Layer 8 of a small transformer language model trained on English Wikipedia (11 layers, counted from 0, width 128). Numbers have three digits each and are written without spaces.
A neuron's activation on a vector x is SiLU(gate . x) times (in . x), where the dot is the dot product.

Input weights of the MLP neurons that the questions are about. A number n stands for (n - 500) times 0.0012.
n6 gate: 330518800589346521404823644429581321170621674575392565414462500419371694446411777352582470461496562447445574526550580355697511478666616489558579537479428415455504613553703708726515373273537430269538621570646425580602439401634629732418355571467559387536573360540566690355329744558465481574278468477375358451526515481707606438652274368483448310496429439435404360532398496471500733552533
n11 gate: 534508480801676232543602550472509444387405595678626313512492601409593399534273416536250508412016447460609493709524455550367520535492460326582633429496623646565379426448464446801529528451552397841420465571328504577456363512583440516485290659620404368747578412485574401662764474535576561596333526549762441397461649594326637359439463472500539493484261512585618516677562237727892480377769
n13 gate: 396746511356478483460510595631448497486510750334460602317437482579592304378463281478409602440599290438353523461526469443622390580636413678364574576740288425511636528526467547567534616420536304613415784612444708493393470444531541666368656354663363571617550546372471587556765514430473389511692582533360368358500596575379615603734347342537417564592485589563533839623364843546485374473682
n34 gate: 194670405366449246496428290634500480414796554504404600334258717735424377516184584721325370496539509492484436627397445614450357803636469449500656571380581635755418243775525241509332475353328552483339554566310500933707555538666480479452408521662513398614479383439364596462626629832359581399512294560538593383508687284663582269607423466613686469542546346461649450673471588520483425500566
n38 gate: 347579524180427365230816678496539357520266412439508554469565516479549437653526343537580701419684318520779471563479459496645367583605489687637492265515562405337425227868552379448488604416512309652642520484624464611395463639436511631420468664399294418523398751422591627308612429399492276517793290480524444400651528475605618341839303464537607533617464590660659563727288484422650560364618
n93 gate: 390765581567483653487570512651373431462417569574491566671452500500522694467429487496341617475437220630331570188509770763516318423330417465496382539537353291430398340600339602481522255369314656616461453834415526584042724610765625402430294440261473268458314567424449707610661427292395689459521426421469660625414553478328466248755540509769453484217517355549705692209656422508545385325568
n102 gate: 426519512677219591504625425430487383489704281294442400261567883524417318667479457449744189403726648332549539371476460406536625742406394567320355504282492621587469409379125405626484496670314476376633496581440469568516496476518522642559330593624350436466549549583519593464669431657328492638629554512476410287519543672364633593516425621496657284480419678345246400593576368541536607615633
n119 gate: 484467389686489444267599446571520504397425474674652618219636478558674310514531612724552373457597523504584361424665517323296496737409578489461474267504391641504537540413485469702527641621556685608466511374377571756462728477627444529525545720431504474692632511616581310607322420641350587512493556390394573705530462861395573220428706504312658362455493527477430711557650594518779655528416
n159 gate: 491635652659255564327403657662416363383806614472449570467275605589582571782571517660479179467673592440324403388601480760547646614552481556708461661700645753461433242590547566726456623476483487406530458492469521552259682369242576542304470287397357533736877521359567275435691560438550582406696322839587524227572725570537462433522539388484588488319696504548508432635638329174496525364697
n161 gate: 377240564714678415256459483517458427208442509574431670359478454388229500475421284719337483612365549539589566858447263320168773355238575351571343586488312402701589504548404634621628509607578794599360734667638414500670522746398601440442612457366572327420656525508674624667509581637386439491727343179395316461389487478479326194526509543488610596509353386235594517716639483391379244596382
n171 gate: 472625462401639475314478578630525662504515530391515386419488515528617402485486465275706792353648346292335472545661296507567535386430335403492461367478623694426485332597623500475677489496837524374481511511599420551403457391482572557485569301311400624604575626511553206695603668689488574524496475668279386320546613536515756508199543577361708617260554649508717439658571354177615542512714
n172 gate: 521424336726622270564650508472351530342388440508564419434271437295377468674596698574544573597382384504524573551314553739392715596451227426713573620137598548295579488398695581483334496673512738629496691544471355525166525455408360249342488452437284306418559593406532527401471504488509324483378267442385489633616603492299750441772409642383289410512427549446496368548512326824554372453682
n187 gate: 783643432607577358526500585611579532534438462685455745430585466559539459624472630724390447518421398412522386493402411596613489598731514570287473629482785636376575630646469476422363876355611685610273185315433553512192577345504664372347371553493672683456522511734571595698536500437484624520530264523512557462511430626574504230519328427394402405465412325313258598554586378559464568257549
n216 gate: 584690627629606567396650507229356567293446440640448659525351607508553415532600575397662545420461341583374319500519300412458583451557486508481530265417452342424263507439515373728616380572308742538569422526492455616637726481500556515428582662332744415412485416350281525596480504671560481791544508558859483428474416702276567390297253534521652476241225481758616414607482591515488429624433
n225 gate: 576481324496587641601378602342562653622536770443635511529542452504416463569417489680451576551661519530715428603427391438458637392676435477781584436414566557355455471538553503590601620349666699492420645369407534326477684777422500697457526737562303360628456515526682543296402514427325515804338415527328682723478588609654407256573620477669452479633070361349429627709474572427621549372589
n6 in: 436672657535386433526625555244644557308680474647376800431447478484179596363569693588304398384665787462237643540643391431706561519263400324574477560280562524546674599393591558504624466475413605421557448526617444457355634369568511485604324523398468371460600395603578543465410444376607649618489702538538350489706446337496567457596407462500381290409526308431347444500714398697437605705237
n11 in: 589538741654435297534446533195662661575460489536693427445434772334423507820371553450291557595365661527676538634508610681447370398334437318756346594544622529396328222504347632492469492529530543561565541515414291457423554589493336398587617511659464284445493496511695350535650632529492376385489500508616585393746442759437433357628597423479538451615454337668262700459552443644753447549291
n13 in: 451785412520411525348445878558730493417404481463450563266733523572492421607564327707661404386620393527692458328382489433475523565683247344595605214595403359558693451550601542567500527471619476588236693561563726378473285296344540477313504412575395602511530300597367415324540547522366590448710582371243600469321449544388557460594547539532553578574477516642496656789323500619249561439696
n34 in: 344359422419467638450097469758615353301685427509733650424393419572645446416432671715013454504558557741342554536297358683287579541626407528572560623456500396589618316770602122345561596434389371486202396349524454788351481444496729545755330693594558401625581518446355367453691470553519523365612544814565513205555551628415581337458486690526523372495818618656413637836649698647347418083550
n38 in: 661509416294462429641608377514443446607165735455500459614606268190476570437470348620368794546959427271705603347500226440478505674500361370422409552613436566471061352682357452500422509446443564665409215683427491519452755486563394650283495472574416718394421550790533732481682345244585351227602196461577126358585510285592728446833238366606533627428671519214533425794393519215633416445551
n93 in: 362590637631178452430590424583165615485530422556449644470604492553452303474322638588374792481627326480442571277512500500412377735544392428606492430248431198440578373325282622491532445594524565465412671817581563233154820528481375660466292390546335446458353633584733462548643360386583472516462399556400588587598548407458566475661577341559527376544614251561496547221515476401500254580662
n102 in: 462556448550359515488359485428491591575389603473699527543658449571398500523622315557352661485579611423331554410377414446504544230423284700703557301439457487651571441379415350574570604489532351384334768146277604479581634590409541409504723464465618531372225415562208419422329567546424696571297333655354589356639374566719638676226537452739488641593737459430723357509504572543583675952512
n119 in: 287559552739586563389376644545419521526578330504548500583768588504530544464329201409381231453550435537507665387546497363545601629372446303681270474393587387791683475346519544540473385557444242589345408256477783412492568538567587559439333615413426675410537453558588632413585660414236489329776600492368372493330587577453570430686336635438522531651332561458289260411504511511442474686504
n159 in: 707425267802452489492656670448600530559237448314623370277508344525508492504452360557612452400529734669578413395545578581456295508512511605533613492576523689374284527685239580604750592637556331261387390397393600463444662268383620532496611548512550125450570627383508496553483806496517557817683287463613667472528500607309453525520635484559559407528241549766298476331461540450368765615692
n161 in: 667451697659475546623472720388527539187409500547401631264546752659408520385253251508335454651254334542224466355602481111308596521278595660436374574468391437550484496207583647460398669476512573413391439660402521585617466796473376398441418471396353581649626504238606727796543570540469496613819372276433615471525416683496500504513708471666467604642479500258496381703675517279487508482459
n171 in: 465459488602739293228488524389549727400457520481512575449546620666666492492541762392933553248611479208512570656542447722712702358475354421542645370590456641367544536393632534553517496508606589451570520386445287580438579487399500496437569144317436536313496571432448418650751615690422567393592539792496587455407691643492681573379630508374637530264361646466695366504348213258644443631801
n172 in: 495544346528531546482707273567157588300317333407566227453424335408554435742520571730283478688403523513561520452609558534372469650540687572656473518487733644554649413415536577644350208538429776500397850324656465423379405387370575500296650425328351370668548577504614786591325392697603699672478448703545467487518730692487679537812354482566133389837598708177725526379487407732518364250530
n187 in: 479713457450625601326686565488444887449588445667556607723516473525581383550639580630357440381463451500339569547602429740703339441601474399583427425813562797532571535468757515686381253610580426711230594603241432455544711504315690252374353528411533613546265396535476385752500504627462532579395334427375719340464589623597437587524500215556535515157488516431571595656406392465595496602465
n216 in: 513574480530692345693488428558509624455492443586652444548299605264575541666660492362537243504616466417366459492610419420626321586324579605560554512583604857450410577433333504473827566508607671467090467750645496369375454057523384520453479711380188642476751297834443631563573427672325508651435549563651308289434605466415224496475250446492512584554550635284758406567520421556461537676593
n225 in: 491862371231345436480319426569557550404477577554605543539660285689640504535534467504715463457323358708564643575479511531380459399295811422634672399632665736595412425250541482632554722403691697573447848343249549471566549351462363484380403816634606365646512574528500632554559534398393261352571630698401327382544685471528448449463471721602540413557532479417331500412385435304327625168297

Each question shows a token from some text and the vector x that enters the MLP there. A number n stands for (n - 500) times 0.014.

" California": 511362529505385529533509529603565481511485470387476537577519579374634594496589532401438523600457535487638619538455397469533401498514462515521412519486467503463495584678545393531588422429448480427483517551354587505515532443420399577561499513466455426533428398502543467489553521552513667439503504428515505534509485427525365510475710523565613460545457522473650510387285543560391568415456
Which neuron lights up most? n161

"in": 623524461550392560483463545475569548457439502429499536515556535388527435507670412528452378546571493505557566464574514513360433483410609503636604516550299628373529505545556558493464466348423464452529498494451549600496498346506378624443481481418490452482545438598378594568430480467553476500451394376479505409576566445573557690415584460519496389502585518496537437523601507620535531525490
The three highest activations, in order: n159, n6, n102

" Br": 479525497481446592587443558442482533588360624464416572654638458566657472550434440493418501624481441414603609529510594529413424441625499416631398495502291502583532498483549361512591411553494508592528467417561620511655374362472496520475446466483463452509444503486575476445426516571504549456418501518473430499550475377567505548630523493477605381438502500400497472360507508529516518566473
Which two neurons fire most, strongest first? n161, n171

"2": 524439492572528462470581554558534455608519613349642510460442549525554517643590505453490468472320547533572560542512501553556386530530506500506434560579459530514525539508446436554574494484417529588410397580377558389540428442438470599439548472477632392556602497406558511453435574528482563477545399453378383468539494492489417464560576631481498532505626431384580404343670486469437293460485
The most active neuron and its activation: n159, at about 6.4

" less": 438436428530401490531660548448466597601504441387528633667497534541639457592442452509459465456578474402596514629549439479461447478478549486491429486506580448314594513478504491598578332414419449506442642488477543562492492373433484610479511360628469443496450393543369538519486506540488490487466509428596500463598478538533386517569517503494555430525558486499447622571263536544594499550528
Which neuron lights up most? n13

"side": 612481517489476379529504563646439426548508474463494549614558505488469461547634568473390438450513462488607520561602398475366526533514642407445534364496376650396586375597543552493515434387412412504576399505583501601532496498518431544491446588581479385435467516511439568576375565537496534552502494484442467478532561588406479605374664607520478550504501391432523490426394402571641403491500
Which neuron lights up most? n11

"l": 528602513477492498455490595480560590658508533404475498564517450596573488521421534520471445455504431504361571427517564494351529611536516405540556546448424514375539459590471493479542518483479505512431294529478436591553345397547566673410493579514624535569444524486374557559487500452454400499412521445612419547465561348506417615454577498497482464428706410480437505441445554559658540575414
The three highest activations, in order: n34, n171, n172

"b": 549607540584443449397457492501577295590501446429496560611515451495499401415521466509527569599513468379485491327504568495301445475457519473477497603559394594594453464455465551625519484604479519546480619499482430464578448365558449495468471537626491515413456532487554631449340463551446533488489616381518455523569580380498528626567539510469473428511541632510548523362661548569476536433408
The three highest activations, in order: n93, n34, n171

"ailed": 543542496353523440614566404510522506571495579441446648519529399527541559543540567532472432373579542473542569453513386429530339466494615479658507568526567518475567364536520412424536473411415524510588496433385465516417483432444492486559592437570298470547417478544473537489612442431471555458528564476521460678491546431437411503394621589490474563538529596463622599446307564552564487483403
The most active neuron and its activation: n38, at about 3.8

" Colombia": 556438511602360531541497633527543534510379636342462545587459554540522548668465593556502481505518461551486532381467359426421461487624562491588324515463493492401544526592508385507529487389432513528461458521503521487450562408445448710548400519513438413507406421618572456588510555560442603434505525525541504544496573455464311508436542469558607489500494557511586480392316547568486558444458
Which neuron lights up most? n93

"1": 526520457471411581429506614614590444558512515347598612481525584494616495654609488571364473501439484460505480612473492557480444494453628519514510457440363586505423464589411516487575499455470541553584316505470512423544493403424479676383463440566525512596551456555422531612396542484406450483661435471477399559482485395464415571354625553530530560555550470373497396455553519457445549539435
Which two neurons fire most, strongest first? n159, n161

"-": 643521456412376533457541457526514538662467568442478566574433472532567442608500534507540500402552475449435533550520570415306461665630568319427502466430439436551561505659547469439466524458448454582446564573537505473563436529439393479399487434485448419500519620602379455588426501507488469589540533497548636433384467549520540553468601472435479522541549565363582373538408446580644447538417
Which neuron lights up most? n38

"it": 468533574564477484420601473489572601462532444488405614512552587595368350685438450534496482493574520429383636454529447474371420640482428550548506536501620462430490346526415409481580445533455587585475450509528453440476615450471471620457458466506384547474439559477521604467434446467569535440395498406542546459449344493615512551530661478495616506522720532485503548458416452540555438451540
The three highest activations, in order: n93, n38, n102

" they": 481481484604525420478575457519470335507540585465587705588610562478494480539540578466512449463469396408433566475528475465446436382518586509570452493559524583503514567492571438525557518435520690582529366439467392484663537489479597488382509484500599394463472376546551549530379433487531588592601559388602549451371544428482409504407522592562400469440439567593421515441346529385509494445582
The most active neuron and its activation: n187, at about 4.1

"er": 527556522610473490600477584490460503508475402513489590464473585461601362574533333503438413455590611548598552505555400628381467465563546484515412557469331550474575527484496537577497615441427479516458517593457609488583415518514589523542487447532490595536466591541366409499459465578406400391401490488389379416477565454532527715407633433541526459363538401538489588420459491467464601582469
Which neuron lights up most? n102

",": 508534484529573499629595633535625452614503416520473560399550540431501387492556537520590423379467529406535628422406406317460430540598762361588495515520564461540495494416570404529493405493439491379460458481331496456480559433474421585509500509589468497497443422540601432446596573541401581473495514474465535497493429546566473426546445522462527364627567538419514602427556591502554479531514
The most active neuron and its activation: n119, at about 10

" held": 539526591467453413605556598502513491490413530461466524457475474535571595578572529449458480413467497439503542513462446527398490427634637493701467589500450515493533309449528376483582487337436503543476490519542582501451515545449338615536499414610391400504439426522552469539546549420421506429520502367505504551527583476432436481593649521593485617512558449507708524338346561461559512442504
Which neuron lights up most? n93

" re": 420433568463433476531548491457376501442436611389503637518523426555426521628608472356464539524497568556512590669359521497341456529558500414480460553457416495381562396536597517490434563521503498685550486460514542543574448572473373555493450630617489454579471524532567385470492499486499636546440496452492535425393447459555531584537650416458431528379522523481486529326378599487603547474543
Which neuron lights up most? n11

"t": 490396511479489444553513529652476437625432366455469509559500449532475456534503474522488412576536417529503496343508484550447493539549535421556504556513399684548570551481474560517603428567466503493458492538534345535490361494407485515460455539516522538510448514507370564548491366459504626430416628494553461555454454339452546665636615538512458301503568553469687554447486640613499391434431
The three highest activations, in order: n172, n93, n11

".": 466460493559451494597498565540555567539406491344468618559610439534485544651521550586574415325415440430478586441459446465459528492529781428556310491502499470486503582515533390460415398428445554421460399425468453451445603433464483624516421485516544412562421446514620384530550564555361499503523519484482474474505626556530491519540515403554592605461426557605518507387563544513599532509538
Which two neurons fire most, strongest first? n119, n159

" with": 536510502532545500613491552519540525553551581316448656555658518540545455578504570407482436437445399485413655493456482496432480551574792456372419483497530555457489407551589467463492394399519543557550471439405561436520406445364420560434529534645385462464550484589455553498554502490473340543478576492558548455512553528419473551550581472473513507576525365551469439510308457498516458513564
The three highest activations, in order: n13, n225, n11

" over": 559516384590433461567566622505564466501438525524412640542576562594519424540445592505532498486620575469512526502401379473469428618590823462301465511429522560504482365524580373485412391498391567571484527492456378426549492415444497567462593446576415464509496490542476490508620464476497554379433485461465594461482567541538436478531660522509521473537490547374470431474473488540594473441459
Which neuron lights up most? n187

" under": 496545438579404484590497465531544476625502606470526638509714534533534444523526479432472464513498543465435534579366517679355416547555754429424483532395532461426522446607640472466388494466444521607536519475444481469514378511515441618486500578625405526519509515662500416516513460475486438390335491430513519482444482564473442531580638441441559460445517546419434493420390497568479465464524
Which neuron lights up most? n11

" V": 496396456472409550476574604542617453527355525462516585509416540484526557370435528532467442463494511332607528492622482416471528563641482464584515485571158538457634552649449366526495484372507552545465473589464527389560470389481451498496509526541456603428471454522459528443495431522516562592488556559560415598494509494578476670536503538506508552423588568431468427395474593514494443484495
Which neuron lights up most? n13

" and": 551434565535518531532482512546567501515525603488453676562587526469481445616468479496497438425535400497463555487440494421467446534447811512365392585571557563435420364521588457506481480477430640560477516460456515364561375390436511551468601533555428474514482412605449473432418568447422489553523476370600531473552515457499471462543556470471585580576581523537461508523264567429488425488639
The most active neuron and its activation: n38, at about 3

" Her": 446503533510507527451444538458550518553579575446447554604492582477626528568595485453351540368478456486670395315564439552368483414536537398515449527585369581573533522571405474464417471389353342620595528596571429463543550461463495508427548596486571434605598479589486525686552516549567428498498507420532458465447475424564430595434593562442508435364556460490466474521364529548489536543471
Which neuron lights up most? n11

"0": 477514488564433446523522614519533541549351651286457627568487538592508543731448561575487517449496464516427546393443407392385545475604682427625365495503538476453551506554484366534470487391445563492516421499469493488457589435463449697538368459502437441510437513561582447564510487535377502438493491567489501545554616499491350421447486410514620557531490567492524520462461496541532571524454
The three highest activations, in order: n225, n93, n38

"\n": 538505469620484541495599639504528576575385600406473732550543429600491545685495482544486466457466426487428548435427444429419477479554710442618308488511513400400545560507447414419443427452508526426446390562447449466387642472459484623547384541552473390546421551516587422517570444561397489485430462561433533523514579540508451401531454464535642560528480583495581495453512520465522541492460
The most active neuron and its activation: n93, at about 20

" league": 532500450572455443509566598562521348558504516548559537453516464526531541566618488499560390529516464502542552488648455424437440489556522424485584518476462516508662554543492419386620520398418555348467457533523616478491531467636507581465603487529462522535542463444520464597429542456412647584518573384450473565439465416389417415347514616499473484521531543491580390363210443610504563468477
Which neuron lights up most? n119

"4": 565543460394471556520589502559462459585500398364574578512573573471580493640572455466495453486481502484581473455424523498520389478562553419510628463414441598477684504596542518474551493464427428593505344456466538520424463480425519678372507514516488538487605393560442657634441618546370405485505480515497429485499516459559400535381607546510557520538646337395433493495607409427457510462397
The most active neuron and its activation: n93, at about 0.48

"This": 530452505471491452526454521570631529544514553480511744543425481514525569575609460604575471519450446438585576591364460417375444525571681566464468500606520587506591396504486446494507433426411505503493405624477516387494498551482493529574556376600656390504381348606579451507361492582555605483435559368477518496551511539427456435429498451405572425454500526575443563417476488481404398518457
The most active neuron and its activation: n187, at about 2.1

"g": 616621560409408556430513514452462386463531483457568577405625594499570541477488458312369404521502529451408573423518441615387427507462593452578567551546385471468427600320404564487571516464430621473604589391632510434524491389481462602513468539491474456518482414522481582531439611495572527480462562414646509511606496489496495658588532418503495416453527514468501539422555512583521571493334
The most active neuron and its activation: n6, at about 13

" Ec": 615384564610374553588386582414538506481513543463485448572493603513561408556463542503376519533630572547466476394448518511392449538568456538495269439437387505477587604464516399539535509481474472535436577543559561397472467406417545653458488547566562439583542376652516392571530528518469608371473615445552491567469499305452437529503499399596566405506500485488580435474446523611570550483486
The most active neuron and its activation: n102, at about 1.4

" south": 543531441538388481537521629484520539482312637339435667612492501575524560634428600518504454491532527475496543426386363422415465537642650498560421564433494468419551461563474333483511464422376556579489400511439482486464609431511499649529508467572339492523406513561571397535540555520440636397443521561513488560548551504485371443483618450598589515513492516472500464445445518545540504485422
The most active neuron and its activation: n93, at about 5.6

" for": 500479454522497384685490539532483470556518498463509614501578538609558520534556527526562497462506508450453596523436438601387389541556913467523399472487570533492485497550646376467518442398520497401548505471477523426543429486481352581552506448669467531474501415530546517507608436416499425478439493400455484517486502453461423402573559520519397552448531519531542518362402431509563457535470
The most active neuron and its activation: n102, at about 0.64

" de": 495505511518465644608528652492503413544464534423423453550439556617678526512482479397513563531616381433626465604449404531291463461558659533518576497506429467502577463505569368522461583494449577394481443415567520484516457379471479448483547535564497674641491381465471448470474453510480569598420572473529545556458406349461409589464622459540449595402480555416541466381484522524469513448542
The three highest activations, in order: n11, n6, n119

" August": 496492444489515517518481618471652493638437483414507642542495509560493538573544609550380514529485472380566510528478459423538436484595573421654472554463432497555424533511646363500474408382503544552515405515427586439499458425448422709558472542552444448535530327598545585486436530549438571456416511510483499539501468461565460471312587477462574427544592362320586515417375555578466522487551
The three highest activations, in order: n6, n34, n225